Layer 3 of a small transformer language model trained on English Wikipedia (10 layers, counted from 0, width 128).
A neuron's activation on a vector x is SiLU(gate . x) times (in . x), where the dot is the dot product.
The model reads these tokens: "0" " hit" " also" " in" " Italy" " (" "1" "7" ")" " and" " a" " top" "-"

The vector x that enters this layer's MLP at each token. A number n stands for n times 0.0058.
0 "0": 10 -102 167 -201 -167 -59 -102 110 119 -144 161 180 -92 55 149 -265 -136 60 77 23 -171 106 38 -219 -94 92 -9 53 -226 12 -41 188 114 -192 -85 2 -8 -31 -212 -26 -73 -201 -14 -66 -75 152 -30 38 183 118 -85 306 227 106 -97 67 -53 -71 36 145 -19 13 -209 5 175 -147 -40 -34 -111 260 116 -28 -130 -163 -14 -139 -74 22 117 244 -47 100 53 -61 192 -131 -107 -221 71 15 -80 -315 -150 83 -7 -31 130 -128 -107 -224 -13 142 -161 31 126 88 118 -114 -86 -55 -238 -222 -110 -115 149 20 -183 46 46 61 -115 -135 -66 -310 -45 -55 -6 206
1 " hit": 4 -204 213 -52 12 -232 -108 144 98 14 145 143 88 41 168 -203 -79 121 134 68 -101 -38 94 -254 -177 50 -53 39 -101 -145 -127 198 107 -42 -145 -64 13 -241 -133 37 -223 -41 47 -71 -141 -70 -81 -118 347 69 -84 244 138 68 -85 136 -162 -92 60 115 -33 98 -4 118 187 -179 -90 165 25 325 -133 62 -100 -80 -175 4 -160 -68 224 185 120 47 130 -5 89 21 -40 -99 46 -116 -3 -232 -181 260 -181 3 297 -16 -67 -32 -127 71 -250 24 -15 57 -59 -30 -157 -64 -34 -98 -119 -149 125 41 -93 156 -50 70 -306 -17 -156 -120 -23 -46 45 252
2 " also": 18 -82 210 -227 54 -157 -111 -29 17 94 -37 35 70 111 61 55 -166 35 109 -56 -108 3 20 -92 -113 69 -108 -50 3 -216 -127 52 156 -28 -92 -146 89 -202 -74 -112 -342 -5 89 133 53 18 14 -142 211 149 -86 163 1 194 166 -23 -168 -71 68 48 -39 286 -8 23 234 93 31 143 -158 158 -132 -77 46 92 21 -48 -199 29 26 41 -8 54 -10 42 12 -55 160 -116 69 35 -29 -270 -193 -9 58 -283 139 -201 -200 -153 -185 -187 -291 -43 150 -63 -34 -149 -397 48 -132 -38 106 -321 194 8 -87 63 68 86 -220 -171 -1 -147 18 -114 -92 245
3 " in": -134 -206 52 -275 -20 -218 26 60 -75 45 14 13 181 55 96 -212 94 -32 3 85 -210 53 119 -271 -35 -5 -61 -58 -200 -107 -22 200 129 -191 16 -225 62 -14 -141 96 -218 -6 -52 38 -119 -60 -70 -113 -49 144 -36 201 189 206 -224 177 -62 -129 -72 125 -39 66 78 32 44 136 -184 26 -53 84 -2 110 78 -13 184 -244 3 86 83 -7 28 100 143 -94 42 -70 -48 -46 30 -120 -26 -306 -194 -58 -111 -43 243 -83 -147 -200 -131 -33 -267 113 17 130 -72 -148 -277 58 181 -15 64 -164 57 0 -93 16 63 125 -273 -172 30 -224 13 -126 45 345
4 " Italy": -15 -94 83 -390 -83 -234 -257 214 -235 -106 51 87 -26 -68 126 -8 -119 -249 -104 -90 5 157 -8 -82 -277 134 -183 -87 41 68 -37 37 53 -168 -11 52 -97 -35 80 33 96 -176 -193 -5 111 -94 -138 -214 -92 174 -178 201 16 -25 198 -18 -112 -56 -53 184 100 207 -131 -86 69 14 -77 -54 -7 157 -149 165 -77 97 -45 -52 -68 348 -47 52 22 -11 -8 -151 -78 -63 32 67 -20 -24 -157 -205 -7 -46 16 62 27 -83 -200 -103 61 -112 -228 248 -27 -15 -115 -78 48 110 -269 -62 -76 -65 223 -113 -45 7 86 4 -134 -306 114 -169 -134 113 54 122
5 " (": 29 100 186 -131 3 -253 -88 -4 46 33 -7 9 41 195 216 -111 16 -50 103 235 -252 -120 223 74 95 122 -172 -167 36 -24 32 29 82 -198 258 -142 -103 169 -317 -89 23 -154 -82 -10 -92 64 -179 71 321 -128 -23 216 46 -5 33 150 200 -83 23 206 -136 115 -16 -88 15 7 -65 -17 -210 222 -1 23 -42 204 31 -196 -120 138 47 43 -127 -143 67 51 7 84 -16 -127 -131 43 46 -252 83 3 43 -132 18 28 112 -130 -41 -181 -59 -8 55 -43 -44 46 35 112 135 -110 -143 48 175 -45 71 95 123 28 -430 -169 92 -165 -34 -284 -121 281
6 "1": -86 41 256 -292 -12 94 10 32 49 -318 57 162 16 129 -157 82 -205 -116 161 -51 4 -56 178 96 -31 41 -22 79 -75 -57 53 42 93 -292 182 -160 -117 16 -145 -193 183 33 -127 -8 63 39 -146 54 72 161 -145 366 -20 67 -183 93 191 -126 -35 322 -204 275 -85 -74 30 -177 -60 192 -85 -134 20 -19 45 110 -12 -51 -155 95 79 84 -60 -174 -67 -86 -17 -83 -10 -159 -96 -53 32 58 -249 26 19 -265 100 -17 -170 -58 150 98 26 33 98 177 -94 -50 -45 100 -171 -34 -2 13 30 33 -90 -83 -17 74 -4 31 51 -361 67 -75 82 57
7 "7": -160 147 141 -134 -196 -129 28 170 -114 -245 84 -13 73 -9 -47 -150 -311 -111 -59 -74 -27 152 167 58 -167 200 -43 54 -91 -21 -109 45 -65 -314 66 -74 18 -174 -260 -161 251 -84 -70 86 -176 152 112 55 144 275 -317 297 49 244 -112 63 50 -76 -109 123 -138 86 -136 -113 -7 -158 41 -60 -49 -149 45 -127 -17 56 -91 20 -61 155 212 -40 56 -107 11 -130 -93 -115 42 -75 -170 -31 -126 -75 -112 28 -9 -106 -57 -145 56 -57 274 39 93 41 18 282 -143 -108 -109 -16 -66 -127 60 -115 24 4 -110 -26 40 188 34 -120 -73 -227 115 -23 45 27
8 ")": -102 0 18 -257 -124 -295 -110 94 -85 -94 -45 48 95 110 -77 -179 -154 55 9 142 -39 80 212 -116 -266 148 -182 131 -76 -38 -239 111 -68 -57 -33 -114 29 -193 -9 -325 -193 -117 -76 -41 -112 164 -7 46 221 336 -166 208 28 6 259 208 185 -61 -19 101 -63 -32 -198 36 205 261 148 3 -93 61 -51 143 18 -58 -211 -148 -59 12 45 43 182 -121 188 16 108 62 70 198 151 -5 -218 -223 -82 11 27 -83 125 36 87 -99 22 -159 -77 39 152 61 -285 -118 -66 -8 -113 -24 34 -45 68 19 -18 -42 -12 110 0 0 -197 -196 -152 -144 -124 -31
9 " and": 76 19 20 62 -4 -229 -123 -22 -107 88 -87 153 55 101 65 -213 28 42 -29 239 -85 59 65 2 -49 114 -85 -15 -88 32 -9 22 -62 -38 -76 -124 103 -124 -39 -140 -126 -196 62 -1 -77 -2 10 -202 205 101 -120 235 202 191 90 204 -60 -150 -254 155 4 70 -148 78 160 -20 -41 120 -142 43 86 -5 6 -9 -94 -116 -66 287 -50 6 113 -24 -208 -105 -98 -3 53 -78 56 0 -56 -111 87 -203 -103 -478 190 84 29 -259 -186 -5 -105 214 35 82 -190 -75 -290 -20 33 -132 205 -86 289 27 -82 -109 77 9 -199 -21 60 -210 -40 -186 -57 202
10 " a": -139 -15 28 -185 147 -70 61 -61 -253 -16 -153 -82 -109 -33 -140 -238 56 -52 41 129 -75 205 -2 -176 60 101 81 71 -292 -96 -327 51 -11 -25 61 -187 -28 -8 -82 -210 67 -174 -65 -164 -82 -102 -29 134 203 104 -35 128 250 151 -105 136 58 -69 -130 180 -8 351 163 -88 -22 124 -201 118 -62 54 1 171 -103 112 77 47 -47 231 -143 225 -24 -153 -67 42 13 253 121 -16 25 -97 133 -24 -171 -70 1 -307 31 18 -59 -200 10 -122 -85 217 111 56 154 -37 -158 40 -62 57 156 -129 155 43 36 67 24 238 -197 122 12 -169 -44 -46 -170 255
11 " top": -220 71 -45 -279 99 -72 -51 126 83 -116 141 -115 -100 42 -62 -31 -71 37 -225 21 34 -62 68 -158 -177 -43 -178 221 59 -5 93 -127 -192 14 -202 -142 159 -70 -287 -35 -45 38 0 -14 -50 -148 -120 -81 188 108 -260 196 58 4 -37 84 -234 -87 -83 38 -35 380 94 -231 -30 -106 -96 389 150 -10 41 -94 -23 -19 -200 -28 137 63 -17 -8 30 3 251 135 106 162 30 45 -267 50 -43 -214 66 167 -141 -203 -106 2 80 -152 110 92 -165 84 52 -41 -45 132 -119 204 -66 163 158 -212 69 92 24 40 -14 -113 -157 14 -50 -79 -31 120 13 157
12 "-": -78 164 45 -123 51 -40 148 -118 62 35 70 -1 155 -1 -6 -5 -183 -269 -212 9 -26 73 13 55 -165 75 175 -136 272 -68 183 45 -47 118 29 -41 14 -39 -225 -131 12 -151 -1 41 86 -108 -265 275 252 184 -77 142 52 87 -215 -42 -25 -92 -172 203 -224 -46 208 59 -37 53 165 80 82 163 64 54 174 -5 31 -61 60 115 -238 -74 -27 -287 31 289 -98 -154 157 -179 -154 76 139 -9 -62 94 -110 -249 -84 88 -36 168 -72 -44 -188 -42 295 -125 151 -164 17 46 -30 65 16 49 146 203 5 -114 101 171 81 98 -59 -61 -154 -50 -92 195

Each question shows the input weights of one neuron of the MLP. A number n stands for n times 0.0011.

n181 gate: 212 -165 19 165 -6 -22 -139 25 -71 -28 -10 -25 3 -35 -3 98 -70 -29 -19 -171 -130 19 165 44 106 -37 -43 -95 125 -69 52 -32 -110 -51 -94 -104 -142 22 9 0 138 48 66 -118 70 -122 -25 123 -36 311 63 104 31 -19 84 148 42 19 28 -292 -57 3 38 -179 -70 53 143 -121 83 -176 35 3 246 232 127 120 9 10 -122 21 -38 78 110 68 -98 22 195 -75 64 262 109 127 -43 -97 -119 257 -9 -92 75 -13 -90 52 -133 -14 -31 -44 34 55 -122 -225 13 -54 -251 -6 -3 45 38 -22 -106 107 -53 -37 30 -19 145 79 -12 -19
n181 in: -37 71 211 -182 117 -99 -86 122 -72 76 62 136 34 46 3 -9 74 15 -121 -34 69 31 122 82 129 96 30 -3 -97 -163 56 -43 -37 68 0 -54 -105 144 49 31 43 -75 -37 -112 28 -146 -64 101 29 -62 -9 -126 -3 18 160 -25 -138 28 101 19 0 -95 -85 -3 -260 -49 40 -58 -9 -38 0 85 124 -28 15 40 -219 165 -93 -77 141 -142 -135 42 -246 -40 16 -90 144 89 124 54 208 -39 110 174 -188 -121 48 -31 15 201 -163 -46 58 -15 -97 173 -90 -222 -78 25 -58 -9 33 188 27 46 51 -170 100 -33 -9 190 -72 86 -130 -150
On which token does it fire most, and how strongly? 3 " in", at about 0.51

n260 gate: -48 -34 -52 41 -204 302 54 -104 145 113 3 -44 -86 -25 -148 -188 -38 -80 -172 13 75 39 -39 -47 109 -105 154 102 28 125 -3 -80 174 86 218 101 31 -121 -215 -39 18 -26 -44 54 0 -91 -22 -52 127 -64 -38 -42 -114 245 -9 -95 62 52 50 59 -6 -36 -123 -19 -121 -54 92 53 -51 -49 -149 119 33 -52 124 -25 -176 127 112 -12 104 33 -81 150 -172 76 269 15 -178 105 -38 -23 -25 128 -111 -50 31 115 -26 -187 -43 -6 -235 68 -116 -182 -44 126 -117 -41 -71 -19 -25 0 -87 -65 -94 61 27 39 157 114 -3 122 22 -213 112 -122
n260 in: -33 25 -112 -286 -64 126 13 -6 28 54 32 142 77 45 -48 -132 -122 77 38 -119 263 -125 10 -101 52 -103 47 192 -70 -30 108 -71 67 71 36 -59 0 125 13 157 -63 143 48 -175 -52 -89 10 95 -12 -153 83 -155 34 51 19 99 -7 -59 -60 59 -48 36 79 250 129 -10 -71 -35 -185 -40 39 -95 196 29 -25 -103 235 -13 81 -22 58 85 -79 82 244 -29 -172 -61 -3 -182 142 205 -229 -54 -155 -187 28 77 -56 166 103 102 -22 -106 57 35 -10 -9 106 175 29 147 60 59 54 92 159 84 158 158 -57 -137 49 52 135 -16 0 -39
Which token does this neuron like most? 4 " Italy"

n147 gate: 114 135 137 -173 -15 48 112 105 163 -108 -116 131 98 48 -96 119 82 88 -117 52 37 71 180 -81 -35 -15 71 36 -33 -38 -25 -92 -54 -15 -152 -159 92 -53 215 25 -17 -74 -81 52 25 -12 -57 0 -29 -135 -84 75 177 -6 -146 -24 227 -43 33 0 -67 -3 51 -106 -6 135 58 -75 -98 -61 158 -195 -123 -120 181 64 -27 91 15 38 157 306 -65 -66 -33 97 28 -78 46 -21 -132 53 -50 24 -79 -177 -44 27 113 -51 9 -35 -24 146 -48 39 126 3 -3 102 -40 18 84 154 -104 173 -30 -146 0 -109 150 68 -147 99 -62 -228 -119 -86
n147 in: 50 96 3 -106 196 49 -26 -69 -13 26 23 -52 157 -49 -46 216 83 -60 -124 176 -24 -27 0 95 -79 10 -129 10 -98 76 3 -80 -7 27 -51 146 42 42 20 10 127 -67 191 -30 50 20 109 -98 0 -101 -125 -41 -23 -128 -94 -69 163 -267 122 0 -149 -110 272 -23 213 200 -13 153 20 77 54 -128 -155 -84 -71 -179 -89 -109 -114 -6 -86 116 -166 153 -113 37 -94 28 209 103 13 -41 172 88 170 56 -197 -43 -14 96 172 3 -212 -85 66 62 135 58 -109 115 50 -116 -161 -136 -10 -139 -138 -153 52 34 46 -238 -28 94 -178 -100 101 84
Which token does this neuron like most? 1 " hit"

n199 gate: 269 120 77 -206 130 -77 -39 134 -32 6 170 86 145 249 -54 24 42 82 42 57 -15 102 -123 -39 -133 9 97 139 75 16 -25 9 96 -58 108 -158 251 -41 66 -25 -37 -330 51 30 -97 71 -180 86 -60 -40 -102 -31 59 -114 50 96 46 129 -161 -49 -103 -75 39 -71 12 102 -51 6 24 -67 68 -182 -84 104 -12 -27 123 -78 92 17 -24 159 80 -9 21 -127 30 -114 3 -199 -74 -84 -80 -107 9 -24 94 -176 -56 -3 100 93 -54 -52 6 -15 54 -61 48 -143 -64 -138 36 -12 196 -126 75 109 20 -31 54 170 40 49 9 12 -59 -119
n199 in: -29 98 68 -105 38 134 155 -119 9 -6 -214 -9 29 -101 76 -57 89 -207 -19 -38 -91 -13 -13 -100 -73 89 34 -19 75 30 -136 -169 44 -48 42 -117 -217 12 54 65 68 116 44 122 167 9 57 78 39 -74 -129 189 -216 189 22 -86 55 -126 -31 -55 121 -33 -261 -93 26 -54 -51 6 -290 156 -13 -66 -39 -36 16 194 50 -114 42 21 -92 -33 -208 -59 -67 83 54 -12 -149 105 -31 124 329 -60 9 22 96 -13 -219 70 68 86 -13 -27 -31 -97 -104 40 132 -201 -109 25 -69 -19 -31 -113 63 48 162 176 157 37 -15 -119 -50 -108 -84 26
Which token does this neuron like most? 7 "7"

n17 gate: -170 106 69 71 -42 -44 -29 54 219 -41 -26 44 -26 -147 80 -316 -81 -77 175 -93 -73 -30 79 57 49 -69 -97 -119 -19 -47 20 120 224 71 46 -3 -113 195 -99 85 -147 -39 -89 75 65 -149 205 49 -80 -143 61 -53 -22 230 -9 -202 49 -49 -61 20 -68 -83 -99 94 -87 -58 39 101 -7 183 -105 121 -113 -134 16 -32 99 -99 111 15 16 118 102 66 39 -87 143 113 -30 -173 41 206 85 244 16 -140 -135 -168 103 -109 16 -31 126 -17 41 45 -57 69 -9 64 -224 160 -19 -60 57 49 73 49 -179 -13 92 -53 -198 7 -72 93 22 153
n17 in: 178 62 62 -102 192 138 -111 85 68 -174 61 100 157 -22 200 118 112 96 -50 150 -72 -144 42 199 52 28 -40 16 -54 93 -78 302 86 -74 52 -10 -159 106 130 59 -27 -26 76 10 -93 44 44 49 21 120 16 -115 102 95 194 -156 -78 -94 -76 -186 -19 -33 120 12 -77 17 -45 -198 0 74 23 132 99 214 25 -3 -60 115 74 -159 38 15 -229 85 121 45 -113 -82 23 57 -63 7 81 60 59 -88 71 -132 79 -83 66 80 -19 102 -47 85 -76 -121 99 -142 203 -57 82 -143 107 68 -85 96 59 -75 148 -174 130 246 50 -115 56 -55
Which token does this neuron like most? 10 " a"

n118 gate: -38 -179 19 161 46 -126 -19 90 -65 29 -48 11 16 -53 -29 -150 97 -107 71 -51 -52 88 27 0 107 -47 78 64 -48 -133 -5 -100 5 116 93 -192 -10 31 -149 112 -37 114 -93 -162 -19 3 56 98 74 -184 127 -16 -52 85 -66 0 200 -16 141 44 88 6 61 -156 40 -107 21 -29 133 118 -30 -71 42 -63 13 48 101 231 117 -15 -8 68 88 29 147 -3 41 -35 -33 -48 13 -130 -16 -8 106 -50 219 -38 25 -139 -79 41 -75 160 -103 -95 -11 23 -124 37 -16 -8 -40 -78 -66 -27 16 -105 -144 -52 -53 104 10 -35 -5 -190 -113 81
n118 in: -110 9 80 117 -75 12 15 -39 -38 -89 66 -88 45 51 69 -165 217 21 18 48 -114 206 21 74 -83 -134 175 -51 169 -50 -144 -60 81 -97 -68 92 -194 -38 -150 -199 -48 -149 128 73 -64 -116 30 -34 20 0 -202 175 96 -125 -27 216 -166 132 -113 34 -129 -34 -6 -50 63 48 -78 -115 -27 58 -55 187 37 -58 109 27 -9 -213 70 144 33 -88 55 56 99 12 36 71 -73 9 -71 102 -44 -21 96 196 -64 24 15 -3 -170 40 267 164 -30 0 18 131 3 56 -76 66 -6 21 74 104 -68 -54 201 -15 80 -93 3 -52 -47 54 -71 -119
Its three highest activations, in order, are on tokens 10 " a", 1 " hit", 0 "0"

n227 gate: 113 -175 178 -33 -99 -141 141 -94 83 130 -201 235 -16 69 -78 135 -7 46 -107 62 -47 117 30 -42 -94 38 51 36 65 -20 -40 -3 -13 -49 138 111 -48 26 -238 124 6 136 29 179 113 233 91 -64 34 -66 -185 -168 19 26 52 -3 -104 54 23 -168 -105 30 136 118 43 -215 -105 -94 -23 240 104 45 0 113 186 -138 -81 -30 20 60 -177 -90 -165 -100 53 -33 63 -28 -10 -173 68 -118 -228 29 44 -110 -38 76 149 118 135 -54 72 -49 97 130 -198 115 -59 -123 63 -7 -62 141 -13 -154 -133 -3 43 114 71 115 43 196 -48 108 19 -196
n227 in: 130 -45 58 235 -142 -118 110 172 -135 -127 -43 -52 -32 -18 -127 14 14 103 7 -85 -241 18 7 -63 24 -141 301 -50 -123 -41 94 -286 110 243 51 33 108 -115 -223 36 -73 -115 -95 -4 -140 81 14 73 -169 0 39 -339 -207 -77 -38 106 -22 -163 -4 164 181 48 -28 66 107 -225 -82 -122 11 62 -69 102 -118 -76 73 46 74 -88 -90 31 -96 -84 -62 31 -224 25 47 -44 -14 -46 -228 117 -282 -53 -141 0 121 -79 -4 -53 -94 -192 57 -186 63 -88 -25 55 -87 120 68 -11 218 -87 17 -36 25 -21 -66 -102 77 93 -151 -271 -170 7 -45 69
Its three highest activations, in order, are on tokens 4 " Italy", 11 " top", 8 ")"

n76 gate: 202 -42 -63 -31 -74 -87 128 30 -36 -73 -59 -145 -197 31 152 58 52 -218 97 -40 120 -182 188 88 132 68 -125 77 85 -60 125 22 -134 -105 -38 35 -75 -21 153 60 129 184 -61 59 -90 -24 -94 25 -58 143 15 60 51 46 145 18 -100 13 -49 66 28 38 73 -111 -151 188 80 145 34 71 -59 -94 -45 144 33 -25 40 -117 62 180 -46 95 170 -181 -9 -89 74 186 66 239 -24 16 -3 27 -18 24 -60 -56 9 -24 -15 -157 -258 -72 27 -55 3 -57 -127 -185 161 21 33 30 172 -25 -170 -59 -66 126 -67 -27 12 22 -168 -104 66 -109
n76 in: -6 19 -12 -151 57 -6 3 -17 -69 -31 -52 117 172 -28 -93 -146 66 71 -98 -54 -178 119 -113 -51 -120 -3 39 -117 25 157 101 -17 -23 -14 -134 170 -45 67 -26 204 90 -107 25 37 98 107 59 198 -19 -66 -20 85 91 -17 -159 -114 73 -142 -90 67 -51 -135 73 97 100 -33 83 -112 87 41 -35 48 -124 -35 -39 34 14 176 -104 8 31 -89 -155 -182 66 123 129 -40 -142 97 138 68 -128 104 30 -51 -80 -34 150 264 -25 -36 -128 -76 42 54 70 17 99 -45 -109 -99 -25 -97 95 -212 39 -100 -95 9 22 -86 -30 29 -64 -68 148 -72
On which token does it fire most, and how strongly? 4 " Italy", at about 1.1